Layer 8 of a small transformer language model trained on English Wikipedia (16 layers, counted from 0, width 128).
A neuron adds its activation times its output weights to the MLP's output. To switch it off is to set its activation to zero at one token and run the rest of the model.

Output weights of the MLP neurons that the questions are about. A number n stands for (n - 128) times 0.0026.
n61: 235, 152, 107, 85, 73, 114, 120, 134, 160, 117, 110, 62, 108, 160, 71, 115, 113, 155, 126, 139, 153, 129, 172, 75, 174, 149, 84, 157, 75, 67, 122, 110, 93, 101, 138, 104, 110, 82, 83, 122, 169, 141, 125, 102, 132, 91, 100, 181, 142, 95, 90, 189, 109, 141, 180, 161, 147, 141, 108, 150, 136, 169, 131, 202, 83, 104, 162, 102, 129, 148, 158, 190, 129, 187, 136, 157, 168, 142, 167, 157, 121, 136, 146, 132, 142, 148, 120, 102, 112, 184, 169, 71, 78, 143, 172, 145, 78, 167, 135, 108, 149, 125, 119, 43, 145, 115, 81, 74, 101, 142, 121, 126, 169, 209, 81, 112, 170, 80, 96, 121, 160, 107, 49, 109, 161, 144, 104, 157
n113: 135, 48, 86, 121, 112, 123, 150, 132, 89, 160, 152, 145, 146, 127, 121, 170, 141, 76, 119, 197, 111, 135, 154, 139, 112, 159, 147, 168, 171, 165, 89, 185, 60, 56, 165, 146, 133, 72, 142, 113, 120, 154, 137, 147, 152, 145, 116, 92, 137, 76, 135, 108, 102, 156, 83, 141, 150, 87, 111, 119, 59, 172, 105, 130, 117, 137, 152, 139, 169, 114, 93, 180, 123, 99, 108, 148, 193, 154, 86, 60, 132, 106, 80, 118, 115, 145, 124, 159, 159, 176, 113, 97, 123, 125, 147, 150, 133, 120, 122, 130, 84, 135, 172, 148, 94, 146, 78, 113, 72, 119, 177, 93, 76, 134, 161, 89, 109, 134, 141, 163, 97, 108, 156, 148, 240, 171, 124, 140
n210: 108, 151, 168, 180, 110, 54, 155, 139, 89, 133, 134, 123, 158, 149, 119, 160, 143, 74, 106, 72, 110, 56, 205, 130, 155, 90, 142, 79, 96, 135, 109, 164, 129, 119, 174, 136, 122, 135, 87, 109, 148, 106, 160, 127, 131, 144, 148, 72, 96, 126, 156, 109, 140, 84, 145, 142, 116, 180, 131, 179, 149, 147, 133, 127, 125, 128, 90, 143, 160, 78, 194, 127, 138, 128, 153, 86, 173, 170, 123, 116, 140, 110, 116, 143, 116, 143, 107, 65, 131, 130, 129, 165, 143, 97, 143, 207, 118, 155, 73, 142, 124, 93, 128, 100, 146, 77, 76, 163, 145, 56, 152, 149, 174, 107, 150, 129, 122, 91, 168, 136, 151, 132, 60, 118, 184, 155, 116, 90
n216: 172, 136, 117, 129, 161, 123, 146, 114, 163, 112, 91, 129, 140, 91, 91, 92, 137, 186, 105, 113, 120, 60, 131, 181, 84, 112, 141, 217, 138, 171, 106, 174, 162, 166, 116, 184, 154, 143, 125, 98, 98, 86, 191, 109, 206, 77, 109, 147, 142, 142, 186, 127, 137, 148, 98, 166, 138, 123, 115, 179, 97, 100, 84, 168, 126, 90, 109, 151, 162, 160, 71, 67, 73, 113, 153, 123, 106, 167, 153, 88, 163, 168, 78, 108, 101, 87, 157, 140, 148, 154, 156, 101, 132, 112, 149, 151, 157, 86, 140, 157, 125, 133, 145, 117, 177, 127, 49, 163, 99, 100, 133, 93, 65, 150, 90, 190, 123, 146, 141, 26, 32, 154, 122, 77, 180, 146, 111, 87
n238: 92, 141, 85, 160, 114, 120, 130, 44, 155, 33, 123, 90, 114, 136, 151, 124, 159, 161, 117, 144, 139, 132, 83, 142, 147, 150, 53, 129, 155, 69, 157, 104, 185, 125, 151, 92, 109, 131, 107, 104, 181, 102, 107, 102, 157, 101, 139, 137, 78, 202, 152, 143, 140, 83, 163, 125, 168, 104, 176, 163, 147, 95, 102, 118, 91, 117, 100, 135, 130, 121, 156, 167, 113, 91, 152, 158, 112, 106, 96, 130, 164, 129, 127, 119, 105, 155, 159, 88, 126, 133, 124, 180, 109, 155, 136, 146, 95, 95, 142, 110, 106, 166, 183, 176, 125, 149, 139, 162, 112, 175, 107, 149, 153, 96, 108, 126, 133, 103, 129, 175, 178, 109, 121, 194, 53, 118, 167, 100
n249: 192, 128, 155, 103, 128, 135, 217, 30, 118, 68, 99, 184, 101, 6, 110, 56, 190, 120, 133, 152, 171, 122, 119, 66, 168, 118, 137, 110, 130, 123, 144, 127, 84, 145, 99, 81, 156, 74, 128, 126, 111, 112, 182, 165, 166, 138, 140, 86, 103, 77, 141, 138, 69, 83, 112, 158, 155, 159, 184, 217, 101, 113, 164, 129, 142, 146, 128, 83, 139, 113, 104, 109, 164, 154, 99, 134, 162, 160, 101, 105, 113, 81, 115, 154, 88, 137, 96, 122, 100, 166, 137, 127, 107, 137, 96, 143, 146, 103, 162, 250, 174, 88, 130, 182, 116, 119, 129, 150, 143, 178, 184, 129, 151, 186, 120, 74, 59, 145, 131, 153, 85, 143, 71, 106, 121, 150, 148, 111
n283: 131, 122, 125, 214, 117, 143, 126, 136, 147, 130, 116, 130, 107, 111, 73, 54, 81, 88, 173, 95, 131, 80, 145, 157, 175, 127, 122, 143, 95, 151, 87, 53, 57, 176, 71, 159, 111, 173, 132, 151, 141, 70, 138, 135, 116, 99, 121, 106, 148, 93, 161, 115, 135, 170, 119, 134, 143, 94, 122, 164, 103, 133, 139, 163, 148, 128, 164, 149, 143, 191, 64, 163, 116, 108, 210, 100, 118, 125, 111, 82, 137, 116, 118, 109, 191, 177, 152, 162, 107, 109, 128, 100, 142, 108, 151, 194, 126, 143, 126, 152, 179, 102, 133, 104, 133, 104, 155, 132, 83, 97, 128, 128, 167, 113, 130, 148, 155, 153, 67, 121, 86, 133, 116, 125, 193, 134, 126, 130
n290: 54, 119, 108, 129, 117, 139, 124, 119, 154, 123, 145, 129, 151, 158, 82, 160, 72, 126, 124, 117, 83, 109, 195, 80, 156, 143, 123, 110, 133, 111, 91, 129, 67, 104, 144, 83, 129, 140, 129, 122, 135, 100, 106, 174, 86, 97, 124, 184, 145, 103, 138, 78, 159, 157, 111, 145, 171, 101, 124, 129, 113, 85, 119, 109, 69, 129, 144, 107, 148, 138, 164, 117, 129, 104, 197, 154, 129, 103, 87, 101, 100, 66, 158, 130, 129, 173, 165, 164, 102, 109, 108, 181, 173, 117, 174, 127, 174, 124, 137, 55, 133, 86, 193, 155, 99, 187, 177, 123, 108, 105, 152, 112, 158, 93, 130, 126, 156, 118, 195, 140, 129, 120, 153, 96, 175, 104, 145, 160
n329: 30, 99, 144, 116, 86, 140, 139, 123, 116, 118, 123, 170, 114, 132, 83, 154, 93, 135, 126, 101, 159, 67, 125, 122, 52, 124, 117, 131, 136, 114, 188, 142, 119, 98, 135, 139, 134, 163, 107, 186, 113, 182, 142, 147, 143, 134, 182, 87, 158, 186, 97, 152, 111, 95, 51, 151, 163, 125, 158, 152, 154, 68, 193, 105, 137, 134, 149, 121, 139, 120, 172, 38, 87, 80, 107, 93, 126, 173, 159, 109, 92, 162, 146, 106, 138, 105, 161, 120, 62, 168, 114, 99, 140, 101, 91, 113, 148, 154, 129, 139, 142, 161, 143, 153, 118, 145, 173, 133, 136, 125, 113, 126, 145, 162, 116, 153, 130, 142, 94, 127, 116, 173, 123, 118, 176, 148, 115, 84
n386: 168, 117, 160, 134, 78, 176, 118, 102, 113, 105, 106, 140, 173, 93, 122, 144, 122, 147, 105, 100, 147, 79, 147, 131, 98, 59, 193, 109, 133, 66, 83, 132, 186, 112, 142, 205, 148, 101, 176, 141, 143, 178, 129, 148, 120, 142, 153, 125, 87, 133, 159, 154, 79, 56, 112, 128, 106, 136, 159, 174, 119, 141, 98, 157, 97, 128, 131, 76, 83, 51, 145, 147, 155, 121, 107, 145, 126, 88, 105, 131, 114, 119, 118, 137, 96, 113, 152, 132, 141, 136, 154, 59, 151, 180, 93, 148, 137, 205, 163, 153, 105, 161, 149, 161, 121, 121, 130, 156, 124, 137, 191, 145, 118, 161, 133, 77, 113, 125, 93, 104, 141, 68, 161, 109, 93, 150, 145, 150
n408: 61, 136, 138, 112, 133, 96, 140, 110, 130, 88, 152, 137, 182, 69, 134, 136, 154, 81, 131, 108, 178, 134, 167, 118, 80, 172, 107, 106, 105, 131, 137, 78, 138, 73, 118, 129, 144, 155, 127, 141, 180, 76, 127, 65, 196, 141, 122, 103, 89, 142, 139, 111, 104, 157, 117, 196, 197, 88, 116, 119, 154, 144, 171, 165, 196, 94, 53, 130, 166, 144, 131, 121, 149, 65, 156, 128, 87, 126, 127, 208, 101, 165, 147, 119, 141, 104, 181, 103, 147, 150, 188, 168, 152, 98, 88, 112, 144, 30, 83, 97, 114, 170, 181, 132, 132, 186, 103, 100, 95, 136, 89, 141, 121, 155, 124, 126, 113, 155, 170, 61, 88, 114, 143, 119, 161, 115, 110, 142
n416: 110, 152, 199, 150, 182, 97, 88, 124, 109, 73, 114, 118, 134, 51, 133, 124, 157, 187, 169, 134, 71, 138, 91, 125, 117, 101, 145, 135, 158, 103, 146, 110, 110, 181, 135, 101, 175, 117, 141, 115, 169, 127, 172, 190, 135, 111, 194, 114, 84, 132, 113, 131, 111, 131, 141, 71, 131, 166, 175, 108, 201, 125, 142, 130, 96, 178, 47, 129, 126, 120, 196, 109, 147, 113, 126, 173, 147, 126, 128, 103, 108, 106, 94, 121, 104, 99, 102, 109, 93, 170, 143, 124, 130, 83, 77, 149, 82, 117, 118, 140, 90, 191, 160, 163, 165, 138, 139, 106, 185, 113, 133, 153, 50, 146, 179, 168, 153, 52, 142, 98, 165, 95, 85, 98, 128, 120, 100, 132
n421: 128, 153, 178, 185, 102, 119, 97, 155, 148, 120, 122, 129, 138, 149, 181, 126, 175, 131, 128, 109, 110, 122, 141, 144, 130, 184, 129, 177, 126, 79, 168, 135, 124, 141, 98, 156, 169, 106, 152, 162, 134, 58, 100, 138, 131, 126, 101, 136, 139, 148, 202, 143, 97, 107, 144, 132, 72, 191, 152, 92, 119, 182, 114, 159, 139, 148, 147, 134, 114, 89, 165, 82, 76, 137, 134, 102, 141, 129, 153, 116, 137, 111, 152, 9, 99, 104, 112, 91, 150, 122, 159, 134, 130, 228, 129, 93, 120, 112, 110, 116, 91, 148, 116, 136, 96, 152, 112, 113, 132, 172, 149, 94, 103, 97, 91, 136, 85, 103, 146, 117, 109, 124, 105, 114, 104, 111, 49, 249
n441: 147, 102, 169, 146, 129, 78, 74, 84, 105, 120, 131, 207, 141, 174, 149, 125, 122, 129, 125, 99, 110, 151, 156, 118, 97, 71, 118, 158, 106, 129, 168, 174, 81, 60, 116, 133, 135, 41, 170, 150, 112, 147, 143, 83, 226, 82, 169, 125, 135, 149, 183, 156, 82, 128, 165, 139, 142, 127, 124, 157, 171, 149, 105, 110, 110, 116, 144, 136, 122, 49, 75, 134, 93, 123, 154, 124, 38, 169, 112, 147, 188, 119, 145, 140, 117, 110, 125, 103, 138, 125, 168, 150, 113, 146, 64, 106, 131, 106, 102, 217, 145, 143, 152, 125, 92, 171, 50, 67, 142, 156, 173, 133, 102, 115, 132, 159, 169, 104, 196, 59, 110, 141, 136, 127, 120, 72, 158, 144
n501: 79, 144, 158, 201, 126, 131, 96, 139, 125, 122, 163, 99, 101, 96, 216, 187, 152, 96, 88, 154, 114, 64, 100, 143, 113, 134, 105, 118, 95, 158, 150, 100, 99, 182, 93, 123, 123, 136, 107, 105, 107, 88, 159, 99, 110, 182, 138, 121, 148, 109, 186, 162, 240, 120, 125, 73, 153, 92, 109, 241, 139, 207, 156, 152, 78, 130, 235, 191, 138, 186, 116, 60, 103, 112, 100, 126, 114, 164, 115, 145, 86, 68, 128, 107, 101, 27, 170, 62, 106, 113, 112, 155, 136, 119, 146, 76, 66, 124, 117, 182, 116, 116, 157, 146, 157, 128, 160, 134, 117, 97, 144, 63, 190, 130, 142, 106, 92, 87, 169, 182, 128, 120, 81, 162, 122, 116, 84, 191

Each question names a token from some text and the token that comes next. It shows the activations a of the neurons there, in the order above. A number n stands for (n - 128) times 0.032.

Then comes g, the gradient of the next token's log-probability with respect to the MLP's output, scaled to length 1. A neuron's effect is roughly proportional to its activation times (output weights . g). A number n stands for (n - 128) times 0.0028.

"The", then " band"
a: 123, 123, 149, 128, 123, 123, 149, 123, 126, 126, 123, 127, 141, 132, 123
g: 118, 108, 146, 145, 138, 141, 143, 136, 50, 169, 136, 78, 157, 160, 121, 82, 86, 117, 132, 111, 113, 82, 121, 144, 155, 195, 115, 67, 144, 146, 93, 85, 161, 124, 148, 130, 99, 99, 110, 144, 137, 183, 76, 137, 130, 107, 158, 89, 98, 144, 62, 151, 147, 143, 185, 144, 118, 166, 107, 92, 116, 76, 138, 117, 43, 181, 67, 129, 171, 142, 124, 116, 138, 100, 117, 107, 80, 151, 165, 144, 120, 137, 119, 115, 83, 97, 134, 154, 93, 151, 125, 157, 87, 178, 128, 198, 130, 109, 93, 144, 123, 152, 153, 156, 126, 155, 135, 145, 148, 133, 122, 202, 171, 111, 124, 158, 126, 103, 177, 105, 170, 92, 163, 150, 127, 148, 149, 63
Which neuron, switched off, lowers the next token's probability most? n210

" ten", then "th"
a: 128, 123, 124, 130, 154, 123, 143, 130, 125, 123, 124, 124, 193, 124, 127
g: 154, 90, 163, 195, 101, 114, 99, 129, 137, 75, 143, 130, 125, 113, 110, 174, 152, 149, 110, 137, 152, 111, 85, 128, 77, 170, 198, 104, 151, 159, 226, 133, 153, 90, 87, 131, 113, 109, 174, 84, 115, 103, 143, 169, 105, 126, 94, 120, 120, 53, 140, 132, 128, 105, 130, 140, 132, 161, 78, 133, 107, 112, 141, 179, 184, 137, 142, 96, 104, 123, 127, 120, 109, 128, 76, 110, 122, 139, 113, 113, 141, 118, 104, 127, 94, 136, 122, 86, 112, 117, 136, 116, 81, 141, 168, 144, 184, 159, 124, 128, 180, 152, 153, 179, 101, 124, 101, 110, 164, 157, 72, 160, 184, 168, 94, 124, 94, 159, 109, 104, 141, 74, 181, 121, 139, 49, 128, 182
Which neuron, switched off, lowers the next token's probability most? n421

"9", then "8"
a: 125, 129, 123, 128, 129, 145, 124, 127, 127, 123, 126, 123, 123, 123, 179
g: 62, 83, 105, 159, 104, 103, 159, 115, 110, 159, 199, 102, 97, 131, 156, 148, 146, 183, 130, 55, 138, 157, 115, 73, 153, 177, 158, 143, 91, 118, 140, 135, 124, 107, 104, 95, 96, 109, 95, 124, 103, 112, 128, 95, 139, 113, 106, 160, 50, 94, 167, 208, 111, 206, 114, 103, 204, 102, 74, 144, 160, 144, 101, 155, 77, 127, 163, 116, 143, 144, 94, 94, 104, 144, 195, 134, 114, 121, 108, 156, 124, 111, 153, 127, 111, 169, 175, 131, 78, 133, 119, 101, 123, 118, 125, 187, 167, 150, 143, 120, 102, 120, 118, 137, 143, 110, 129, 141, 168, 94, 146, 105, 144, 139, 119, 146, 175, 66, 109, 169, 123, 116, 158, 139, 172, 134, 122, 95
Which neuron, switched off, lowers the next token's probability most? n501

" expansion", then " p"
a: 128, 123, 151, 126, 126, 136, 124, 196, 128, 128, 156, 127, 133, 125, 125
g: 104, 117, 132, 154, 144, 171, 177, 156, 133, 116, 137, 98, 163, 104, 67, 141, 112, 108, 110, 138, 139, 106, 134, 101, 105, 117, 88, 100, 161, 174, 120, 152, 127, 123, 103, 59, 129, 162, 135, 128, 164, 109, 157, 132, 136, 127, 114, 210, 143, 86, 179, 89, 131, 173, 108, 147, 186, 104, 162, 126, 59, 104, 148, 118, 86, 117, 92, 121, 146, 151, 118, 137, 49, 65, 135, 145, 139, 174, 140, 115, 99, 167, 92, 140, 124, 125, 135, 175, 157, 118, 50, 91, 181, 139, 113, 115, 127, 121, 156, 122, 128, 165, 146, 151, 94, 132, 157, 198, 126, 102, 122, 112, 174, 134, 184, 156, 94, 137, 125, 63, 56, 78, 156, 119, 160, 159, 109, 115
Which neuron, switched off, lowers the next token's probability most? n290

" the", then " end"
a: 123, 153, 123, 123, 123, 123, 185, 123, 123, 127, 123, 124, 131, 125, 123
g: 82, 91, 145, 129, 144, 140, 144, 149, 199, 159, 94, 166, 125, 183, 134, 157, 115, 154, 124, 102, 113, 82, 136, 155, 94, 116, 114, 159, 191, 118, 134, 108, 161, 141, 137, 130, 176, 158, 103, 142, 114, 163, 34, 104, 139, 140, 64, 104, 153, 64, 137, 126, 112, 114, 126, 177, 117, 66, 110, 149, 144, 143, 131, 109, 157, 135, 71, 168, 102, 130, 88, 128, 148, 152, 155, 109, 126, 128, 125, 119, 159, 116, 157, 147, 169, 148, 112, 76, 106, 167, 87, 156, 170, 208, 101, 136, 74, 78, 93, 138, 134, 134, 196, 111, 114, 166, 115, 79, 112, 101, 118, 173, 152, 143, 97, 144, 127, 138, 153, 129, 89, 122, 128, 97, 176, 63, 115, 78
Which neuron, switched off, lowers the next token's probability most? n283

"k", then "é"
a: 248, 127, 123, 128, 127, 128, 128, 128, 124, 126, 219, 127, 126, 124, 127
g: 155, 32, 136, 113, 167, 85, 138, 167, 149, 102, 142, 128, 120, 99, 131, 154, 120, 137, 113, 87, 105, 110, 135, 155, 120, 128, 114, 127, 117, 130, 169, 108, 130, 172, 137, 89, 93, 174, 96, 140, 90, 146, 133, 126, 176, 101, 112, 86, 62, 162, 171, 94, 140, 131, 51, 149, 199, 131, 195, 107, 157, 82, 123, 149, 178, 95, 81, 146, 99, 134, 141, 102, 201, 82, 156, 160, 85, 141, 106, 82, 125, 132, 134, 120, 121, 165, 127, 125, 110, 152, 96, 124, 175, 107, 199, 167, 123, 87, 209, 121, 127, 93, 140, 113, 95, 121, 118, 158, 129, 123, 163, 117, 92, 166, 108, 93, 163, 134, 161, 169, 124, 102, 109, 97, 158, 136, 158, 116
Which neuron, switched off, lowers the next token's probability most? n408

"itt", then "red"
a: 124, 123, 205, 128, 150, 128, 128, 124, 128, 126, 128, 128, 127, 123, 128
g: 99, 137, 79, 158, 131, 146, 115, 97, 131, 127, 147, 172, 113, 105, 166, 97, 172, 151, 63, 184, 149, 59, 86, 99, 126, 93, 189, 133, 98, 194, 146, 132, 112, 103, 170, 122, 117, 104, 118, 119, 109, 69, 161, 185, 145, 175, 140, 172, 162, 145, 70, 140, 116, 137, 148, 98, 63, 140, 116, 158, 75, 132, 124, 117, 121, 113, 136, 101, 168, 131, 113, 144, 124, 77, 140, 165, 174, 147, 133, 98, 110, 178, 156, 78, 156, 85, 105, 123, 112, 146, 105, 147, 172, 164, 145, 64, 99, 156, 172, 122, 183, 118, 124, 156, 148, 95, 116, 86, 116, 115, 89, 79, 96, 141, 178, 130, 108, 114, 133, 108, 173, 157, 89, 132, 140, 161, 100, 167
Which neuron, switched off, raises the next token's probability most? n210

"ve", then " that"
a: 123, 123, 125, 143, 128, 128, 123, 124, 123, 128, 128, 123, 123, 176, 124
g: 98, 146, 81, 136, 131, 149, 183, 96, 117, 119, 194, 77, 156, 118, 175, 166, 92, 186, 99, 201, 69, 102, 153, 172, 143, 122, 159, 74, 117, 172, 133, 137, 149, 81, 126, 158, 110, 59, 111, 177, 50, 136, 92, 102, 135, 101, 141, 140, 137, 142, 145, 116, 129, 81, 98, 139, 141, 157, 115, 153, 145, 146, 133, 135, 82, 107, 135, 173, 127, 166, 150, 44, 106, 139, 131, 121, 97, 119, 118, 161, 161, 105, 116, 151, 171, 100, 125, 91, 128, 138, 171, 142, 144, 164, 84, 75, 151, 92, 121, 113, 102, 102, 113, 107, 154, 152, 147, 112, 177, 94, 111, 220, 153, 123, 115, 116, 141, 104, 131, 106, 111, 150, 88, 148, 166, 125, 147, 103
Which neuron, switched off, lowers the next token's probability most? n441

"),", then " by"
a: 124, 125, 123, 124, 125, 124, 168, 123, 127, 141, 123, 127, 153, 128, 125
g: 125, 138, 75, 116, 108, 125, 101, 188, 169, 90, 144, 150, 119, 152, 98, 136, 168, 130, 141, 134, 103, 92, 118, 99, 127, 119, 151, 97, 177, 87, 184, 106, 119, 81, 138, 171, 149, 81, 188, 153, 90, 197, 130, 128, 143, 142, 102, 104, 120, 94, 126, 159, 112, 107, 122, 147, 154, 36, 140, 117, 118, 120, 145, 152, 145, 89, 101, 110, 120, 116, 139, 65, 163, 85, 98, 62, 94, 62, 132, 140, 170, 73, 122, 148, 103, 136, 183, 186, 88, 158, 124, 147, 157, 125, 123, 139, 140, 104, 162, 116, 125, 111, 104, 145, 163, 156, 84, 161, 150, 176, 105, 95, 98, 130, 148, 168, 113, 132, 98, 117, 152, 196, 155, 99, 125, 192, 173, 138
Which neuron, switched off, raises the next token's probability most? n283

"s", then ","
a: 127, 162, 123, 128, 125, 127, 123, 123, 130, 164, 123, 164, 145, 128, 127
g: 143, 99, 170, 140, 87, 97, 137, 160, 65, 127, 176, 83, 113, 87, 141, 181, 170, 143, 152, 186, 136, 94, 94, 190, 96, 123, 99, 108, 139, 102, 192, 152, 132, 135, 165, 156, 157, 145, 172, 52, 151, 138, 106, 145, 84, 121, 142, 131, 68, 185, 141, 132, 126, 164, 108, 104, 114, 135, 143, 98, 122, 128, 150, 140, 101, 151, 72, 121, 151, 92, 162, 157, 105, 119, 110, 109, 177, 160, 118, 142, 188, 105, 150, 89, 135, 63, 159, 125, 111, 128, 90, 120, 180, 143, 99, 127, 108, 99, 100, 174, 148, 190, 137, 126, 112, 71, 157, 130, 117, 130, 77, 136, 82, 156, 114, 158, 144, 82, 148, 124, 112, 142, 66, 167, 152, 108, 99, 87
Which neuron, switched off, lowers the next token's probability most? n416

"Since", then " Greek"
a: 128, 124, 127, 228, 141, 162, 136, 124, 123, 156, 128, 140, 123, 225, 128
g: 159, 128, 166, 179, 108, 186, 175, 161, 142, 70, 150, 129, 71, 132, 136, 113, 136, 94, 157, 114, 128, 163, 86, 70, 165, 122, 176, 125, 149, 112, 159, 144, 132, 95, 104, 138, 146, 110, 113, 178, 100, 159, 149, 196, 104, 95, 140, 130, 145, 99, 113, 115, 117, 148, 109, 115, 113, 170, 98, 52, 158, 63, 108, 135, 127, 99, 131, 83, 92, 51, 133, 102, 125, 179, 152, 140, 113, 89, 201, 149, 102, 136, 121, 119, 123, 103, 86, 159, 89, 126, 139, 164, 120, 121, 181, 169, 153, 144, 180, 151, 128, 103, 99, 152, 161, 111, 156, 179, 134, 173, 77, 113, 70, 109, 166, 108, 108, 136, 157, 126, 172, 96, 130, 96, 97, 109, 89, 121
Which neuron, switched off, raises the next token's probability most? n216

"),", then " a"
a: 124, 123, 135, 124, 126, 123, 173, 126, 123, 171, 125, 124, 174, 127, 126
g: 115, 173, 153, 161, 108, 116, 146, 123, 191, 148, 162, 63, 96, 109, 94, 90, 110, 122, 114, 154, 90, 77, 112, 110, 81, 172, 81, 154, 138, 100, 161, 141, 139, 156, 135, 159, 68, 95, 143, 175, 125, 177, 183, 111, 138, 168, 110, 94, 114, 122, 122, 161, 134, 134, 86, 120, 154, 70, 107, 100, 61, 137, 90, 105, 146, 141, 100, 138, 74, 131, 142, 123, 122, 151, 139, 97, 120, 117, 120, 131, 184, 94, 134, 155, 146, 165, 112, 111, 120, 154, 127, 137, 156, 113, 168, 152, 87, 132, 172, 95, 185, 81, 84, 70, 145, 145, 161, 106, 142, 123, 91, 188, 93, 116, 185, 129, 140, 177, 140, 105, 83, 219, 155, 112, 108, 139, 153, 145
Which neuron, switched off, lowers the next token's probability most? n283

" ", then "2"
a: 123, 140, 191, 126, 123, 128, 127, 128, 127, 123, 128, 126, 158, 124, 128
g: 92, 83, 178, 122, 113, 142, 181, 159, 107, 146, 132, 74, 146, 155, 75, 117, 96, 158, 132, 175, 174, 123, 195, 135, 188, 103, 141, 156, 96, 137, 102, 121, 107, 130, 212, 139, 90, 179, 110, 151, 135, 130, 101, 123, 106, 120, 113, 150, 82, 156, 136, 143, 58, 114, 139, 96, 144, 114, 74, 197, 101, 101, 68, 72, 85, 161, 188, 137, 116, 115, 94, 94, 73, 122, 112, 109, 155, 159, 101, 144, 112, 142, 172, 160, 103, 104, 157, 186, 130, 161, 91, 156, 111, 182, 160, 118, 85, 170, 96, 101, 119, 64, 156, 131, 149, 118, 100, 110, 114, 141, 161, 112, 119, 141, 132, 112, 123, 97, 120, 143, 119, 104, 142, 172, 154, 149, 129, 149
Which neuron, switched off, lowers the next token's probability most? n210

"th", then " century"
a: 125, 139, 124, 128, 125, 133, 123, 124, 123, 183, 125, 124, 131, 125, 128
g: 97, 112, 82, 159, 139, 115, 177, 141, 125, 67, 145, 152, 141, 78, 187, 174, 185, 91, 104, 174, 114, 168, 174, 134, 119, 78, 164, 54, 175, 145, 127, 126, 95, 163, 150, 149, 120, 168, 80, 136, 88, 157, 119, 132, 162, 122, 113, 141, 151, 122, 154, 112, 132, 137, 65, 106, 144, 114, 127, 106, 161, 151, 156, 110, 145, 103, 144, 162, 172, 126, 116, 105, 200, 141, 109, 130, 120, 169, 110, 110, 93, 120, 151, 103, 92, 149, 121, 175, 119, 128, 201, 156, 116, 153, 82, 114, 169, 111, 134, 104, 135, 68, 120, 139, 156, 85, 76, 124, 159, 87, 126, 98, 92, 109, 170, 117, 131, 86, 161, 144, 145, 123, 142, 52, 134, 66, 82, 128
Which neuron, switched off, raises the next token's probability most? n386

"cott", then "on"
a: 125, 127, 123, 164, 128, 128, 128, 128, 123, 127, 123, 130, 132, 123, 128
g: 118, 85, 139, 129, 157, 136, 172, 185, 107, 132, 156, 99, 123, 106, 88, 101, 126, 129, 130, 70, 128, 121, 92, 145, 116, 101, 141, 116, 126, 159, 101, 173, 153, 162, 81, 95, 122, 188, 116, 173, 137, 84, 101, 88, 197, 51, 121, 124, 172, 83, 178, 161, 177, 103, 136, 131, 104, 151, 165, 147, 141, 175, 117, 80, 173, 141, 152, 146, 92, 138, 104, 140, 140, 116, 52, 130, 122, 187, 154, 98, 120, 134, 101, 161, 138, 142, 133, 114, 102, 126, 131, 105, 175, 134, 177, 100, 124, 110, 159, 116, 117, 95, 156, 124, 141, 92, 178, 127, 120, 120, 108, 173, 72, 104, 176, 110, 37, 159, 189, 82, 136, 107, 135, 90, 113, 144, 153, 112
Which neuron, switched off, lowers the next token's probability most? n216

"vin", then "sky"
a: 128, 123, 123, 123, 123, 124, 125, 160, 126, 128, 128, 128, 128, 123, 126
g: 150, 121, 172, 126, 120, 141, 119, 79, 188, 166, 137, 102, 111, 126, 74, 169, 82, 142, 93, 111, 138, 147, 150, 70, 156, 127, 103, 89, 131, 84, 97, 152, 116, 146, 176, 122, 153, 124, 125, 132, 159, 159, 94, 106, 137, 125, 85, 120, 116, 125, 132, 121, 98, 130, 119, 207, 147, 90, 106, 139, 99, 170, 82, 135, 195, 60, 156, 135, 67, 142, 122, 131, 148, 135, 180, 173, 173, 95, 149, 121, 95, 138, 119, 154, 144, 160, 165, 94, 79, 154, 107, 142, 97, 135, 184, 184, 71, 131, 112, 79, 144, 80, 142, 129, 141, 124, 89, 97, 68, 161, 132, 99, 84, 150, 94, 130, 94, 149, 160, 103, 133, 141, 184, 183, 117, 156, 119, 181
Which neuron, switched off, lowers the next token's probability most? n290

" an", then " Indian"
a: 127, 131, 125, 127, 125, 127, 170, 123, 123, 126, 126, 128, 130, 123, 125
g: 153, 119, 194, 96, 84, 163, 111, 145, 152, 121, 168, 180, 149, 113, 170, 119, 132, 132, 157, 48, 135, 79, 110, 88, 126, 114, 160, 124, 87, 49, 166, 108, 165, 169, 88, 83, 122, 132, 99, 115, 159, 131, 131, 128, 132, 168, 120, 175, 145, 100, 134, 116, 153, 156, 131, 129, 48, 76, 146, 102, 142, 153, 105, 122, 146, 144, 143, 132, 163, 142, 119, 108, 142, 147, 158, 133, 87, 122, 132, 96, 108, 24, 66, 156, 151, 81, 85, 159, 165, 136, 162, 134, 122, 148, 152, 119, 166, 82, 154, 155, 150, 134, 81, 123, 175, 134, 135, 132, 156, 154, 133, 83, 89, 133, 133, 148, 180, 150, 88, 128, 99, 158, 145, 89, 172, 104, 136, 78
Which neuron, switched off, lowers the next token's probability most? n283

" or", then " c"
a: 124, 201, 125, 124, 128, 123, 124, 130, 180, 123, 147, 126, 130, 128, 133
g: 78, 176, 126, 122, 67, 180, 121, 108, 98, 114, 131, 114, 185, 83, 121, 139, 159, 85, 96, 125, 138, 98, 175, 75, 128, 155, 104, 82, 162, 229, 155, 115, 115, 155, 90, 116, 124, 123, 109, 122, 126, 98, 118, 136, 136, 150, 156, 139, 198, 142, 160, 91, 185, 137, 145, 144, 104, 107, 67, 139, 129, 83, 122, 120, 141, 117, 161, 96, 148, 88, 140, 149, 92, 132, 121, 128, 132, 141, 171, 192, 114, 154, 145, 68, 170, 143, 120, 106, 144, 112, 88, 151, 139, 78, 120, 128, 129, 189, 109, 143, 117, 132, 122, 146, 105, 144, 168, 174, 102, 128, 92, 117, 142, 92, 138, 181, 67, 121, 105, 174, 149, 91, 101, 50, 149, 128, 137, 183
Which neuron, switched off, raises the next token's probability most? n113

" Space", then " "
a: 126, 124, 124, 124, 124, 123, 124, 143, 127, 189, 132, 126, 125, 123, 127
g: 101, 162, 159, 113, 135, 111, 106, 80, 122, 137, 163, 149, 111, 136, 127, 122, 210, 141, 172, 134, 153, 136, 101, 145, 77, 185, 117, 104, 147, 108, 112, 132, 89, 118, 151, 133, 114, 166, 153, 107, 180, 89, 111, 128, 119, 146, 151, 140, 52, 166, 145, 143, 104, 183, 99, 60, 173, 150, 170, 142, 149, 87, 112, 128, 119, 130, 72, 123, 167, 130, 73, 132, 169, 64, 128, 166, 113, 156, 119, 141, 101, 151, 123, 133, 91, 39, 124, 134, 155, 129, 133, 106, 131, 64, 119, 101, 123, 178, 132, 109, 162, 169, 109, 154, 98, 117, 98, 144, 119, 82, 200, 196, 52, 153, 157, 119, 120, 108, 117, 163, 124, 110, 126, 94, 119, 162, 161, 111
Which neuron, switched off, lowers the next token's probability most? n386